Layer 6 of a small transformer language model trained on English Wikipedia (12 layers, counted from 0, width 128).
A neuron's activation on a vector x is SiLU(gate . x) times (in . x), where the dot is the dot product.

Input weights of the MLP neurons that the questions are about. A number n stands for n times 0.0018.
n51 gate: -95 44 60 296 102 201 49 -203 116 -42 -146 -60 -33 95 -65 11 224 130 189 7 168 -20 -81 78 40 115 -106 -185 -40 41 181 139 -22 -46 -115 162 154 23 -107 4 -146 36 146 -51 108 83 150 -91 195 -95 -251 -41 22 -117 -37 139 207 19 139 86 183 -101 216 -122 221 11 -349 -133 -239 106 60 -89 102 -88 15 126 -203 22 68 113 -176 235 -28 -169 -175 56 -22 -90 -90 -179 -41 97 111 -27 -223 -148 -151 -51 -23 47 -4 22 -109 38 -65 -42 -7 26 265 51 76 15 -80 126 -69 250 26 52 -192 -131 -44 190 19 7 -30 28 -88 68
n110 gate: -35 261 159 -19 -115 91 -47 -109 -101 -120 236 -51 117 -172 22 -15 47 -61 -7 -35 -308 -171 -286 94 155 275 -175 -46 84 36 -73 72 50 -82 -182 -52 -141 -156 -32 -184 46 65 -68 180 75 54 96 -119 -14 -18 58 148 25 -11 -135 -194 -59 -278 238 79 -212 -73 0 -78 55 60 -92 99 -57 113 69 11 11 0 -233 26 -101 -130 -126 60 65 -25 -71 -163 -133 -147 -107 141 22 27 238 155 -114 81 -31 -62 -25 28 88 98 72 7 -156 91 -48 143 146 179 -18 -35 -69 57 98 225 -118 -31 124 32 -25 -49 63 179 -104 -264 14 -71 -4 29
n154 gate: -100 -100 -45 16 183 114 57 -24 186 23 -204 -250 -175 74 -34 -84 34 -131 63 69 315 139 -93 130 -173 144 -99 -71 84 41 -133 -177 97 35 168 27 110 -34 -219 41 -206 -148 -38 94 -242 -129 81 88 192 -283 53 -98 -124 -18 -4 124 -110 -245 4 50 150 -134 71 -101 43 -67 37 -15 128 122 -260 -44 -166 125 39 -83 68 -41 -72 208 -124 -120 85 15 132 259 65 80 11 -48 45 51 -26 -104 -80 65 -89 -133 34 39 -150 11 167 -27 19 -261 -269 120 189 88 -38 238 27 -83 -131 18 86 -122 -23 117 -125 -240 -147 -37 26 125 -77 141
n164 gate: -215 -12 269 -253 44 144 -78 -314 -111 140 171 -115 -85 -88 21 168 -81 230 -48 -94 -55 -51 113 -464 111 -101 52 44 114 167 -94 69 -229 -46 -214 29 -45 -90 -129 -57 -36 -65 -28 -85 4 25 -71 178 232 112 81 -200 32 -250 -64 0 -12 29 75 175 -12 -153 170 -24 -50 185 -72 -205 -118 -136 33 120 183 -159 126 -124 -90 -127 -8 233 -8 -146 4 -164 83 -8 -27 -274 -228 26 20 82 32 41 188 17 4 -104 190 55 -24 -257 86 -82 -17 228 311 16 75 -76 25 -137 -107 -180 -37 -173 -52 -12 119 -198 -32 105 -8 163 -257 77 -20 103
n176 gate: 27 -17 -124 -47 -207 94 93 -86 67 59 -56 55 -92 -232 -56 -49 58 157 -187 23 25 196 -82 65 -20 -13 -204 285 120 -17 187 124 -31 43 -229 -67 -69 35 -78 -59 40 138 76 50 -48 24 11 184 127 66 58 -90 -27 -248 -109 -38 -223 0 84 85 113 -196 65 3 -92 48 -3 17 103 -59 114 58 -18 111 64 -69 38 17 -111 -18 76 113 87 -128 -60 -192 -20 176 -59 -29 -62 -294 82 25 -89 -56 85 172 17 18 -99 -47 -135 -62 -46 -98 -10 31 74 114 -139 -20 171 -152 -239 133 -238 -24 -267 158 -27 79 -21 202 117 -195 -71 45
n184 gate: 18 79 219 23 57 122 22 281 21 15 -41 -173 -32 -18 274 -155 127 29 76 -137 -69 154 109 145 11 94 -131 90 -194 120 55 -160 -123 -86 214 68 55 0 -65 124 -235 -12 153 -76 25 -85 -127 53 -84 171 277 124 225 4 -313 -139 241 74 7 -122 44 -53 0 0 -10 7 32 11 18 -15 -241 32 -19 -164 75 77 -22 -86 7 -27 55 -84 -144 -81 -4 15 21 246 153 139 -106 14 14 -119 14 -33 -143 -132 -178 -50 174 -28 147 -26 194 -126 62 22 180 178 115 65 -185 42 71 42 65 -176 202 107 143 124 44 -14 4 -69 -271 -110
n207 gate: 10 -32 114 3 -28 125 59 -105 25 -178 63 23 71 -86 -174 -10 -26 -23 -190 209 -95 -82 30 -81 10 -198 76 -125 -69 36 -141 139 13 -20 -3 27 10 -124 -29 62 -66 65 -223 57 -35 92 80 110 19 -92 -3 -23 -107 -13 64 -230 104 49 -145 -43 -126 225 -273 -32 188 170 -38 48 123 105 124 -118 71 92 117 -204 95 111 42 -182 198 90 201 -52 85 45 -84 -130 -10 100 156 75 -13 3 78 -92 -3 -32 99 -160 -136 85 -95 -131 122 56 -35 6 -150 -193 -59 29 -16 16 -43 123 192 54 72 54 -79 -239 55 -63 23 107 111 115
n210 gate: -43 -99 -94 -133 -53 18 -127 -30 81 125 -100 179 79 -14 -268 29 -4 -86 65 80 181 -160 -101 8 -18 201 159 178 67 -134 153 69 57 -145 75 339 -11 -7 -186 58 -81 184 170 91 176 -47 19 -74 -87 33 11 65 -68 78 -118 83 -42 99 102 -52 7 -38 -36 -14 141 82 139 64 -177 92 54 -110 -57 -213 -30 -38 58 14 -113 -72 -94 -123 163 186 109 51 -14 36 98 -142 134 -87 11 111 202 -276 -36 -4 -232 64 -68 46 69 -146 22 63 -72 -404 56 32 150 43 81 178 -22 -7 125 -153 208 -141 -156 83 69 -191 243 -62 35 -146
n213 gate: -21 -126 64 293 -48 188 208 141 17 -79 110 -25 -14 91 47 43 -53 297 226 -17 -97 -165 37 -101 181 259 73 42 38 -68 -65 -196 -215 -92 -187 -55 65 47 -49 -21 -167 234 39 -11 -120 -54 -62 -159 117 217 171 93 -57 -87 -109 4 -114 184 -101 14 -96 0 -120 264 160 18 -7 225 128 40 18 -46 -86 -52 -117 135 -79 192 -236 -48 -36 32 90 29 -45 -21 -34 168 -25 45 -50 -10 191 54 93 -119 130 -342 -145 -41 60 131 136 -54 -153 -54 78 107 -99 63 0 81 36 55 -113 21 -113 -21 -43 122 -14 32 -75 -70 -89 -145 0 -90
n225 gate: 173 -46 24 -62 73 -72 131 -107 -42 -84 -97 99 -253 -135 -104 -52 271 -140 -16 110 -189 -149 215 115 169 192 -65 -182 130 299 20 20 23 -276 -293 -73 -95 167 54 -197 15 50 110 135 -47 64 -20 -84 -75 156 -43 -122 141 -165 -148 193 -73 -68 257 -207 27 152 -137 35 101 -58 50 78 -248 -36 -122 -248 54 58 65 -173 -51 270 71 -98 -110 -184 144 12 65 -20 -98 -158 -95 -121 118 162 230 225 178 -116 70 -89 -176 -120 196 -42 -111 -44 181 -40 23 47 -113 23 32 -225 -4 -57 16 -38 66 128 32 -188 -8 98 63 69 79 -115 46 -131
n271 gate: -127 23 17 98 123 -54 -27 -31 23 51 -144 101 20 75 -44 -67 -70 -13 126 112 -209 98 148 -290 98 -89 19 105 -158 -87 104 23 -43 86 -26 -151 -34 17 178 -77 -72 -159 -226 97 -36 -172 96 -29 57 -31 -110 90 63 29 16 -147 152 -179 29 -67 53 -90 36 82 -76 10 173 -7 47 34 -53 -89 -14 39 -31 3 -241 -46 -114 -59 -57 -189 251 -111 -120 203 224 -134 -280 -4 137 163 26 -109 -29 75 -85 42 122 56 149 74 -218 -138 -109 54 83 -110 -72 23 27 -3 169 58 -89 -145 -20 -171 -37 133 -10 126 -83 -52 84 -104 -238 13
n305 gate: 37 -78 -45 -218 -20 7 -7 -47 -40 70 -18 132 120 61 -171 17 -10 103 -280 -90 18 -33 -25 -213 -182 -112 155 48 -23 -96 80 -31 157 -96 -41 -192 69 -59 17 -59 81 -84 -134 50 -55 146 -234 40 45 -84 10 104 24 7 99 21 -104 -67 101 152 134 -283 -106 82 13 -229 -51 92 -162 -46 59 -167 127 -220 -68 -210 -87 34 94 216 -252 96 -32 83 -131 128 -152 -31 17 -66 176 -3 -75 74 -150 -49 -207 7 -77 0 89 -104 -24 -118 -11 -11 51 -238 170 -159 164 126 70 23 -60 -60 191 -99 -132 202 186 58 -35 -24 31 59 -81 101
n318 gate: 100 67 80 -139 -81 203 65 39 -128 11 236 19 -19 -55 -15 84 -8 41 -75 -171 170 -12 -164 -111 111 33 7 253 -26 53 69 291 -75 -66 128 -78 171 152 -127 136 66 -8 57 8 -183 15 23 110 -102 -192 -8 197 -94 15 -250 -87 -59 61 136 -166 -91 -84 -34 86 245 56 -59 4 -151 314 -64 -34 -47 -67 -164 36 -198 -211 -148 118 -79 -23 71 -122 0 219 -25 122 114 -20 -136 -65 -82 358 298 -188 15 30 123 -83 173 33 88 -316 158 12 -64 -49 93 162 -130 -142 -4 222 89 -114 60 -97 -4 -140 -148 53 15 41 4 -61 33 -134
n51 in: 158 -31 -146 -95 15 131 -170 123 -168 -383 68 44 0 77 -92 -75 -90 -238 4 45 -33 -170 -61 -33 -146 -34 -46 213 -53 90 -20 94 186 49 74 117 134 214 -39 -75 -153 87 129 217 140 28 -52 92 -79 -24 102 106 102 73 -27 0 53 8 107 -394 -59 11 -195 -132 -112 -175 46 182 165 80 213 93 16 100 324 -4 209 -142 150 61 59 12 -63 -51 -46 82 -75 -126 59 -96 90 0 -8 84 -216 -84 39 -131 -76 0 -317 294 91 107 -148 120 156 -35 -113 4 40 -89 319 38 -201 -53 -74 159 83 345 -39 137 8 -42 -12 -7 23 -60
n110 in: -162 -70 -65 42 -164 55 -152 -90 -220 -4 132 36 185 -70 -11 105 47 -18 89 87 -184 11 -74 -316 -151 103 35 -103 94 -212 62 -108 -174 -59 -18 7 -47 43 209 162 -21 -156 -4 97 117 217 -118 -171 -237 88 187 97 -89 -18 28 18 10 -131 63 -58 72 -28 167 -28 -253 -96 -25 21 -65 -18 0 141 -165 169 33 34 -296 -14 14 34 -25 233 -17 -25 -214 100 65 -72 -93 164 165 128 -214 -103 -3 95 -251 -21 -84 -38 190 24 90 87 7 0 14 168 -4 49 -36 11 -240 -42 132 -223 0 -60 -61 -217 -102 165 47 -49 -47 119 -46 94
n154 in: 4 18 -4 73 81 -100 -227 137 -57 221 -227 -70 -252 288 -4 11 265 -83 18 -116 91 50 -45 99 25 174 -110 -204 14 -120 -70 -76 234 -68 18 -112 -70 -81 -25 -237 -170 15 -54 80 -169 217 37 106 33 244 -62 153 -15 -167 11 102 -99 63 138 -66 123 74 87 173 69 -65 107 65 7 181 29 79 114 -7 -161 -50 -91 57 0 -121 -4 15 -31 -194 -110 58 -73 18 -270 -19 -157 -70 -47 -189 91 107 -107 -128 -18 -156 47 127 40 51 -82 241 148 -109 -63 -135 37 29 -66 -25 160 -134 -76 161 -135 110 100 -14 -62 235 -26 210 4 -195
n164 in: 166 -147 262 -36 -49 347 -128 160 22 109 -185 170 -68 -158 113 -268 207 69 244 -300 -56 211 52 0 -23 51 90 53 168 73 -31 27 -239 -155 -95 -91 251 -23 4 8 158 167 -46 4 137 93 20 -26 -108 -168 42 -162 -169 -169 -53 -115 -116 66 -79 22 27 22 65 -125 99 -80 53 57 111 -82 100 246 125 -34 -182 274 -73 124 12 28 131 180 47 -8 -26 15 77 27 81 57 100 -85 65 59 11 -195 -110 207 86 -242 195 56 -8 19 122 -196 -38 -50 -55 -116 -316 23 -90 -82 -134 -7 57 -76 -8 94 181 -103 -89 -60 12 91 244 -105
n176 in: -66 -200 -10 -18 53 72 246 21 -135 62 63 -85 -91 96 76 -182 122 61 37 -65 110 75 178 -92 23 -10 -112 40 -85 7 -96 -173 77 -164 -51 -167 -82 68 -44 10 -20 -180 64 -180 -57 140 -80 -40 -193 203 -51 51 17 86 80 -115 -128 -79 -3 169 102 -75 -91 84 110 -157 -136 -141 95 -79 -37 50 -25 50 -84 43 -164 20 119 7 166 -139 0 -48 93 186 -143 -229 27 54 -31 81 -37 35 20 -76 -67 -66 28 -39 -37 16 150 -62 -204 -3 -162 176 -188 -40 -79 -315 -148 -56 0 -322 23 -100 -171 -79 -17 -37 -65 179 -197 141 159 27
n184 in: -23 31 -115 -17 -336 129 -208 -87 39 -157 37 100 51 12 161 -112 -28 -39 -98 126 -21 -75 -37 -137 -35 -163 43 -118 -123 67 -144 -44 -145 90 -63 12 76 60 -134 76 -31 160 -24 -133 -91 205 69 -46 266 -392 36 -111 119 -58 192 -68 46 287 62 106 -20 -127 110 134 95 -114 121 -263 -187 391 -128 -90 104 175 -16 -92 -36 -35 -108 99 167 -87 168 212 283 48 -145 128 48 93 28 -27 -16 255 191 -28 -35 -58 4 150 8 158 -8 -68 166 109 20 63 -273 -12 40 -141 16 -69 179 -35 43 -180 176 -112 51 -277 -131 222 -40 60 43 -128
n207 in: 7 63 105 131 -16 -31 -3 -137 -59 7 69 -85 -23 30 -103 -222 -3 244 64 -104 -53 32 -24 -240 172 16 -138 -160 -160 3 37 -17 -47 52 184 69 -20 78 47 -7 23 -86 125 -130 167 -27 -45 -240 20 38 57 -210 -7 56 50 -17 -62 65 -3 68 20 62 -23 -7 -80 80 17 -3 -104 -68 81 -63 -21 -3 104 212 -48 122 -159 -67 115 -94 -22 258 -112 172 204 -146 -125 0 139 29 231 244 -39 -141 86 96 -172 11 161 -13 -163 -51 83 -114 13 17 -35 -112 51 -117 -263 156 -31 10 -10 166 262 178 60 161 -27 -125 183 29 178 34
n210 in: -19 -273 43 136 -57 -107 -118 -168 110 159 109 -47 -132 -104 -91 -55 12 171 -190 178 -4 74 -182 103 119 -176 15 4 53 188 146 -196 -298 137 47 -93 -122 -91 -229 63 -38 21 -133 -364 0 -16 -85 -19 149 -76 114 20 94 15 166 27 -335 -96 73 -34 20 136 19 81 -239 -19 27 217 -90 28 -24 15 49 -46 170 -12 -118 -46 -276 53 75 12 -52 -110 73 -157 -323 -71 -35 -133 12 11 93 4 -42 -64 -39 -4 68 12 -102 -145 -261 -43 -232 28 -308 82 105 119 103 -116 203 -174 28 -11 -81 -85 -28 122 -88 -4 71 -100 318 67 126 -222
n213 in: 114 136 0 116 -172 -4 89 -7 -27 7 69 -100 11 111 -101 -200 -124 -204 168 -17 -48 149 -113 -107 -97 95 103 -80 -106 14 32 142 -17 18 63 51 -182 43 -238 -21 114 -79 329 159 144 -136 -91 -65 -159 68 -145 -32 -109 169 77 163 -3 -14 93 -71 138 116 -35 -81 98 38 -115 -164 138 294 25 38 148 -101 244 189 36 -69 -14 29 -50 -138 0 107 173 194 98 -328 -25 150 -14 -14 14 32 184 43 49 52 -65 0 4 10 -36 54 -69 -79 -98 -85 -247 -107 -39 -73 -18 34 235 -34 199 -105 103 -142 35 18 -92 66 -4 221 183 107
n225 in: 115 -175 49 228 -251 42 -233 24 -125 81 -117 73 113 -11 204 11 197 282 -34 -179 -32 136 -125 36 -30 196 -115 -191 221 170 -172 61 -22 -8 -19 254 80 -46 79 -46 115 145 45 -142 64 -84 179 188 91 -8 137 -72 -121 37 -326 -64 -48 -50 -89 65 -23 -48 147 0 -134 -26 -164 161 -30 -35 42 86 56 112 -4 -143 153 -37 -164 -87 -19 45 -175 76 -152 80 -127 -50 106 -133 -95 51 102 12 55 -177 48 134 4 -243 166 7 -115 -31 12 -174 173 231 -66 82 62 15 88 238 105 -99 79 90 -73 -78 -208 181 -125 -134 -95 240 67 -107
n271 in: -177 90 -28 -127 24 172 21 7 268 25 -62 96 -11 17 50 79 -11 21 -105 -27 -81 -26 95 -26 -104 -163 270 329 83 -71 32 -18 -116 -15 -63 -95 43 129 140 -32 83 -116 -14 211 -91 -215 91 7 14 25 -142 18 78 0 63 -188 230 -50 -66 37 67 51 -46 -91 -125 -46 35 -168 -71 -65 25 17 -227 139 154 -279 89 76 -103 -137 135 25 113 -164 -41 110 75 -54 -39 207 163 109 -35 -145 82 177 -14 -17 7 -450 110 -41 154 -104 -123 36 183 -173 -189 -166 -115 -18 61 -31 40 69 67 -24 111 48 156 184 156 -73 14 40 -38 -43
n305 in: 174 94 -128 209 -41 11 100 15 -45 169 94 -93 0 -31 219 100 -39 -120 123 133 -174 -52 -29 189 -3 10 -28 -31 -3 -237 -268 -67 -74 -278 11 212 7 64 53 -202 17 -8 -4 -111 102 50 164 -117 220 97 103 -71 -162 69 -140 4 -17 0 -59 -227 28 -62 211 25 -84 200 66 21 14 -183 107 63 -85 66 -11 104 271 45 -36 -118 35 42 -143 4 69 71 224 -39 -195 192 -114 24 -11 -33 92 -101 -52 -59 -288 85 -138 -59 -11 89 -148 -163 151 -60 153 132 40 -28 -14 133 40 216 -11 94 -11 -35 -14 25 110 257 21 84 170 -82
n318 in: -39 253 -72 -59 -120 -36 4 -145 -104 -32 195 60 -8 12 -97 104 135 -43 -134 -122 100 -42 57 91 93 -34 -15 129 54 246 172 71 184 -98 32 249 -88 20 71 151 112 -122 71 -269 -51 -64 -73 236 40 149 -28 230 51 -112 -125 -63 -181 157 -35 -65 -99 107 8 -130 117 98 144 239 135 -16 -314 -156 -42 -148 -102 29 -48 85 -32 50 4 -75 -224 -4 -77 234 202 -88 -95 -59 -139 293 71 121 99 -101 47 237 52 283 356 -216 28 152 85 162 -24 158 130 105 177 90 181 191 158 -81 114 -141 20 -58 16 -67 -143 -132 -91 -173 0 -88

Each question shows a token from some text and the vector x that enters the MLP there. A number n stands for n times 0.011.

" |": -33 83 4 -147 34 -66 209 73 -56 19 2 -6 -8 46 106 -42 5 -74 20 68 95 149 -39 -88 -97 58 -70 33 9 7 83 -34 -112 -8 59 14 46 -44 90 83 106 -125 -48 -21 -70 63 146 60 5 -34 57 49 32 -2 -84 -1 62 58 -43 77 -56 32 78 -77 -20 -26 -57 13 109 -63 126 11 -86 55 -77 70 7 66 -71 117 -177 13 8 192 59 -41 20 -79 -71 -467 141 60 110 -181 0 80 57 44 62 -76 74 -32 -29 14 17 74 49 -98 -79 -79 40 -94 50 22 130 69 -118 143 -75 19 2 -113 56 85 25 27 97 54
Which neuron lights up most? n210

" war": 100 67 34 64 21 -16 177 190 -17 -170 71 95 80 48 125 -121 -31 -15 -104 111 75 108 53 -178 -231 -136 -58 -81 91 -7 58 -116 -89 -108 -67 -196 -59 6 49 -48 -183 -85 -86 -64 -9 5 137 54 -84 13 -10 154 97 -14 70 20 43 116 51 -36 -98 -25 64 -53 45 -105 -145 -86 59 44 98 -43 -101 4 -2 52 -24 46 67 259 236 -93 189 164 58 -106 12 -92 -39 -138 109 45 38 -20 -51 0 -8 71 -77 -247 38 -33 -75 10 44 -103 97 119 -50 -47 102 4 75 124 121 21 -6 65 51 -41 -50 -44 -11 8 -84 -79 29 -126
Which neuron lights up most? n271

"on": 46 -114 20 -103 -43 -34 89 113 -94 19 42 -40 -130 28 52 0 -122 -6 -81 52 143 193 106 -38 36 63 -102 -127 -75 -110 -29 -2 -102 -23 204 55 113 -45 -4 -8 69 -22 40 36 -93 175 195 156 92 102 140 43 37 102 -11 -48 170 224 38 -27 -22 53 62 -141 -25 35 -90 -74 21 -89 251 45 -18 80 -57 35 -20 -69 -3 67 -75 -5 88 77 89 -14 17 -91 -20 -129 -37 -225 55 1 -102 -45 11 4 -193 -53 -14 -88 27 72 -90 -14 -68 -57 -79 -155 -143 -15 168 55 -78 69 -85 116 -17 20 131 -155 163 21 71 36 183 190
Which three neurons fire most, strongest first? n207, n176, n318

"roph": -84 -64 98 -59 26 88 172 -49 -171 -150 48 87 49 82 229 6 11 -7 -36 94 180 -124 -109 -109 -138 -28 22 18 -138 124 18 -48 87 -118 100 14 135 -106 24 -21 104 -45 -63 -162 -54 111 80 -15 -134 125 -72 81 -21 119 78 110 49 176 2 9 -267 33 16 -74 -117 -23 -71 -67 78 -7 156 59 -206 23 -57 61 -70 -19 -20 175 44 40 -123 112 102 -61 182 13 47 -115 -80 120 -3 43 17 99 -36 -44 -143 -41 53 -82 -8 102 74 16 105 3 -7 -93 -73 -63 38 41 232 203 -30 -2 -61 0 -23 -93 -13 81 -34 -146 18 -114
Which neuron lights up most? n318

"s": 24 -29 76 3 -64 65 249 72 -82 -64 52 -25 -36 136 175 -164 54 -137 -20 94 7 -29 -61 -210 10 5 -21 38 29 18 86 10 -104 -100 -18 -128 -8 -117 -9 6 -67 -47 58 -55 1 62 203 53 -48 -84 61 102 -62 89 -2 39 -15 88 28 -14 90 12 87 107 -46 43 -146 -45 73 86 220 -13 -52 131 -30 27 17 -53 -58 294 -39 -35 207 64 -34 58 53 -185 -18 -179 22 85 31 -42 15 38 64 -52 -32 -73 91 -128 -75 89 1 -51 46 76 -146 -232 -116 -91 116 134 85 51 -85 105 -95 -31 61 -81 100 -60 88 -70 -21 19
Which neuron lights up most? n213

"iting": -186 -35 170 -191 -152 114 201 160 -23 -46 -84 -100 -42 143 62 -162 21 -83 -27 -54 -100 187 -124 -135 -123 -19 15 -12 93 -145 64 0 -32 -140 88 -90 -84 -150 78 36 53 -16 57 55 5 101 106 -28 -6 53 23 37 51 -80 -6 74 24 70 -84 113 -127 -131 -32 -141 11 -58 -99 116 -5 -72 79 21 -188 21 42 126 58 -163 24 196 52 -14 39 93 32 72 41 120 -28 -123 42 11 -29 -5 -131 61 113 -45 -25 -81 -53 -66 -54 168 11 -40 102 -41 -84 -75 -75 -28 167 149 221 36 -116 19 -101 11 -2 -135 -24 122 -50 21 42 -88
Which neuron lights up most? n176

"\n": -76 -19 -111 -61 -4 -112 122 67 155 7 -11 85 69 137 178 56 55 -95 -29 149 63 39 -129 -112 -36 77 -85 -32 49 5 183 -51 -121 -55 227 -16 225 43 26 -22 -101 2 -80 -55 -16 43 125 73 65 -56 -60 -16 -14 14 -29 117 -7 154 -18 -1 -53 7 68 17 -26 5 -39 18 100 -10 14 40 -58 126 -54 169 10 -35 18 179 -81 -66 62 44 -50 -87 7 -26 -28 -297 184 -23 26 -66 -117 11 16 -97 10 -136 84 -148 -167 114 2 93 73 -47 -97 -241 -105 -51 101 55 14 -6 -21 120 -6 -50 -92 -94 -6 135 -40 -75 69 -116
Which two neurons fire most, strongest first? n51, n154

" Civil": 108 117 21 -40 103 -18 27 108 -140 -1 -80 113 32 221 78 -183 -22 39 36 96 -105 73 -51 -174 -15 -37 -13 -7 -73 119 41 -4 -72 -110 -148 22 -15 -112 118 6 72 -142 -11 -34 87 192 182 161 -5 59 133 135 -72 79 103 -5 75 2 -2 -4 35 47 33 9 -50 -67 -173 -26 92 -36 143 -44 -109 83 -84 26 33 73 62 296 34 34 155 -4 -226 -116 -27 -25 -110 -75 74 11 -115 -45 -88 -115 50 22 -106 -101 86 -86 -26 40 25 54 14 -4 -114 -64 -48 82 154 7 146 151 -31 52 -49 -83 38 -150 -9 83 -103 -17 50 -47
Which neuron lights up most? n110

"er": -140 -8 63 36 -12 33 172 130 -158 59 21 -32 -31 49 156 -112 48 -144 -108 74 -41 12 -47 -234 -148 -7 -32 -28 -106 -111 61 -105 -43 -122 100 -72 -28 -67 113 132 -117 -64 7 -121 -50 200 141 119 132 39 105 -60 50 12 107 -29 10 141 -19 -2 20 -29 84 72 -44 21 -130 28 70 -34 62 -74 -87 74 -119 93 64 -45 8 305 3 4 52 87 137 38 -16 -82 41 -49 56 -12 -35 24 -144 2 -25 -95 -147 1 98 -25 -62 196 -68 -18 89 35 -27 -190 69 -77 194 -39 83 124 -64 154 -75 -18 6 -59 129 40 -20 -166 69 -108
Which neuron lights up most? n305

" coach": -130 46 151 3 6 51 135 96 -96 -4 107 83 -51 67 121 -110 13 -127 -87 4 -54 26 -68 -204 -126 64 -73 6 11 -44 42 -39 -83 -147 38 -10 -103 -100 109 -22 -67 -56 -62 -185 56 229 126 96 171 133 114 57 67 28 16 -34 75 39 5 -23 13 -5 -16 -17 72 -69 -73 24 -30 -4 9 -114 -134 -6 -19 54 68 -74 34 267 70 -156 104 63 105 -72 80 61 137 -187 106 51 70 14 8 -47 1 -1 -51 -131 49 -28 -130 202 -48 -130 51 88 -150 -192 44 -77 153 44 135 41 6 96 -111 -104 -3 -54 58 126 -25 -164 -14 -102
Which three neurons fire most, strongest first? n184, n225, n110

"ea": 125 113 -35 -173 5 108 22 84 -83 125 -77 198 -59 105 144 -139 28 8 -51 161 173 50 2 21 -39 -42 -78 -43 -20 -96 65 -100 -67 -57 87 -104 116 -13 27 -41 -26 -74 -233 -55 -160 55 -14 125 -108 115 -19 167 -144 121 213 -56 -38 -29 70 -1 59 161 5 -1 30 200 -135 10 54 200 118 -61 -108 -9 56 221 -101 0 140 117 -155 13 82 -31 60 -169 -9 -79 95 -39 -10 -156 -14 9 1 -62 99 5 -14 -222 -75 -10 -57 -63 -26 -59 8 16 -123 -7 16 40 115 20 125 -6 -91 -42 70 102 -133 -100 -75 -13 -87 -64 136 -13
Which neuron fires most, and how strongly? n154, at about 1.4

" Jay": -2 -40 140 -110 -32 -62 1 63 20 -109 159 127 113 139 53 -77 29 -14 -124 76 133 -26 -11 -131 60 85 -33 -62 54 -95 243 60 -90 -60 46 8 -23 -172 -18 71 -11 -102 -17 -66 87 121 186 151 -21 88 151 126 34 16 11 -48 -2 191 40 51 37 -29 71 -65 -112 -20 -39 39 25 -53 -1 -116 -236 27 126 13 18 50 100 166 89 -163 -27 40 96 -93 143 -101 -48 -228 109 -93 -27 72 -17 -22 35 59 -68 -56 -10 -116 -51 142 -33 -62 75 127 27 -232 -94 -54 135 97 7 149 -181 59 49 -105 51 -104 78 -17 56 -33 104 -87
Which two neurons fire most, strongest first? n210, n207

" end": 43 10 150 14 9 -60 44 89 4 -207 30 44 -6 -151 91 -26 0 -69 40 44 -47 96 -43 -283 73 -133 15 49 74 -67 -165 -29 -30 -118 -49 -4 71 -102 130 -38 7 -128 -101 78 -161 161 139 107 -50 4 -20 50 66 -54 -42 -54 -25 103 -29 48 22 -43 89 -1 -39 -157 -99 -191 112 12 -33 47 -166 148 43 114 12 -11 -3 268 88 -171 133 109 70 31 43 -17 50 -72 71 50 6 46 10 119 63 114 -37 -192 -67 -59 -66 16 129 -34 53 131 -25 -135 -32 -42 14 91 44 130 -183 136 -217 37 2 -113 -32 59 -90 -89 119 -162
Which three neurons fire most, strongest first? n164, n176, n271

" de": 3 61 2 -63 15 -48 175 27 -9 9 -64 105 1 86 209 45 36 16 -52 70 180 -26 -35 -118 -173 -47 3 24 35 -58 -44 -51 -117 10 -18 -124 78 -189 69 108 60 -163 -149 -192 -32 150 163 112 38 77 -82 137 58 7 -8 67 -51 157 -39 -33 -96 108 10 57 -28 66 -76 74 -95 16 -19 -223 31 107 -12 30 -163 -83 -154 239 -56 120 63 18 -30 -122 8 -34 75 -220 64 21 -5 -55 -5 1 81 43 -67 -221 -15 -214 -55 142 -48 -62 18 17 -30 -1 -106 -60 11 75 196 168 -92 105 -11 -41 -47 -82 50 83 -7 -58 44 -13
Which neuron lights up most? n318

"es": 10 -86 -4 -85 -119 -77 243 131 -199 -26 3 -64 -72 35 130 -107 105 -92 -68 64 -128 48 -115 -172 -144 -41 -6 70 -16 -82 83 -78 -103 -107 -18 -156 84 -99 39 8 15 47 -89 -148 -20 124 146 17 177 -58 56 30 -3 114 49 -40 19 -55 2 -23 -41 -157 -92 2 -11 70 -69 -120 -3 -114 183 -15 -32 234 33 132 57 -12 62 232 24 -8 86 70 72 100 26 26 54 -135 -34 -10 64 -67 -105 52 57 -18 13 -145 58 -182 -73 92 -91 -129 40 97 17 -32 -76 -37 6 68 99 121 -86 157 -127 -17 -7 -118 108 59 -66 -50 -42 -132
Which three neurons fire most, strongest first? n176, n305, n318

"uc": 38 -68 -149 -112 6 4 62 -84 -151 85 -38 59 -34 123 155 40 -16 63 -204 98 243 27 -290 -68 -76 85 107 235 41 9 28 -124 -47 53 83 -28 41 -89 -42 128 176 -30 -227 -112 7 153 8 7 -16 122 -94 177 53 50 -73 27 19 -13 50 -80 -70 66 61 -39 11 53 -42 47 61 12 43 15 -424 38 1 37 49 37 -28 185 29 -61 38 38 162 -63 -34 -3 87 -76 46 -32 8 77 18 -100 70 35 -81 -64 -69 -184 4 -9 12 -168 6 -17 -10 114 109 -31 106 -1 -10 114 -189 101 -137 -58 -44 -1 -75 -108 -118 -33 114 -115
Which two neurons fire most, strongest first? n210, n318

",": -30 -3 -19 -114 -31 -26 107 -11 31 -78 10 -27 71 46 33 5 60 -90 24 44 -77 120 -20 -97 -15 -141 -20 -77 -42 -63 35 -51 -104 -93 85 60 74 -28 50 99 9 -90 -78 -52 -62 19 336 73 17 -6 46 100 44 153 -15 -92 -31 147 93 61 69 169 14 12 10 -14 -89 -75 20 -13 89 -142 -89 123 9 30 190 -62 13 262 -80 -135 43 148 -99 29 36 -92 76 -87 11 122 108 -232 24 43 6 36 -83 -141 6 -166 -156 113 17 -8 17 -45 -83 -74 -52 -113 78 156 -22 4 -63 135 -43 -119 -81 -24 162 -49 -150 -135 56 14
Which three neurons fire most, strongest first? n271, n207, n154

";": -131 -12 -13 -131 -1 31 137 -1 29 -106 18 -9 96 193 99 -45 66 -81 15 14 76 98 -60 -77 -33 8 -8 -79 13 -127 146 -155 -183 -81 32 -4 85 -74 83 16 104 -5 -60 -88 -39 117 240 99 55 -83 13 136 169 34 -17 1 13 151 51 -25 -54 -19 -16 -87 -17 15 -69 -54 36 -25 -47 10 -132 108 -1 92 -47 -69 -10 136 -184 -135 -14 35 105 19 -6 -107 -19 -242 7 13 34 -266 -33 85 71 10 4 -21 125 -78 -77 76 -21 32 90 -102 -126 -102 63 -48 43 75 268 46 -4 70 38 -97 -173 -161 -21 -4 -101 -26 -27 3
Which neuron lights up most? n271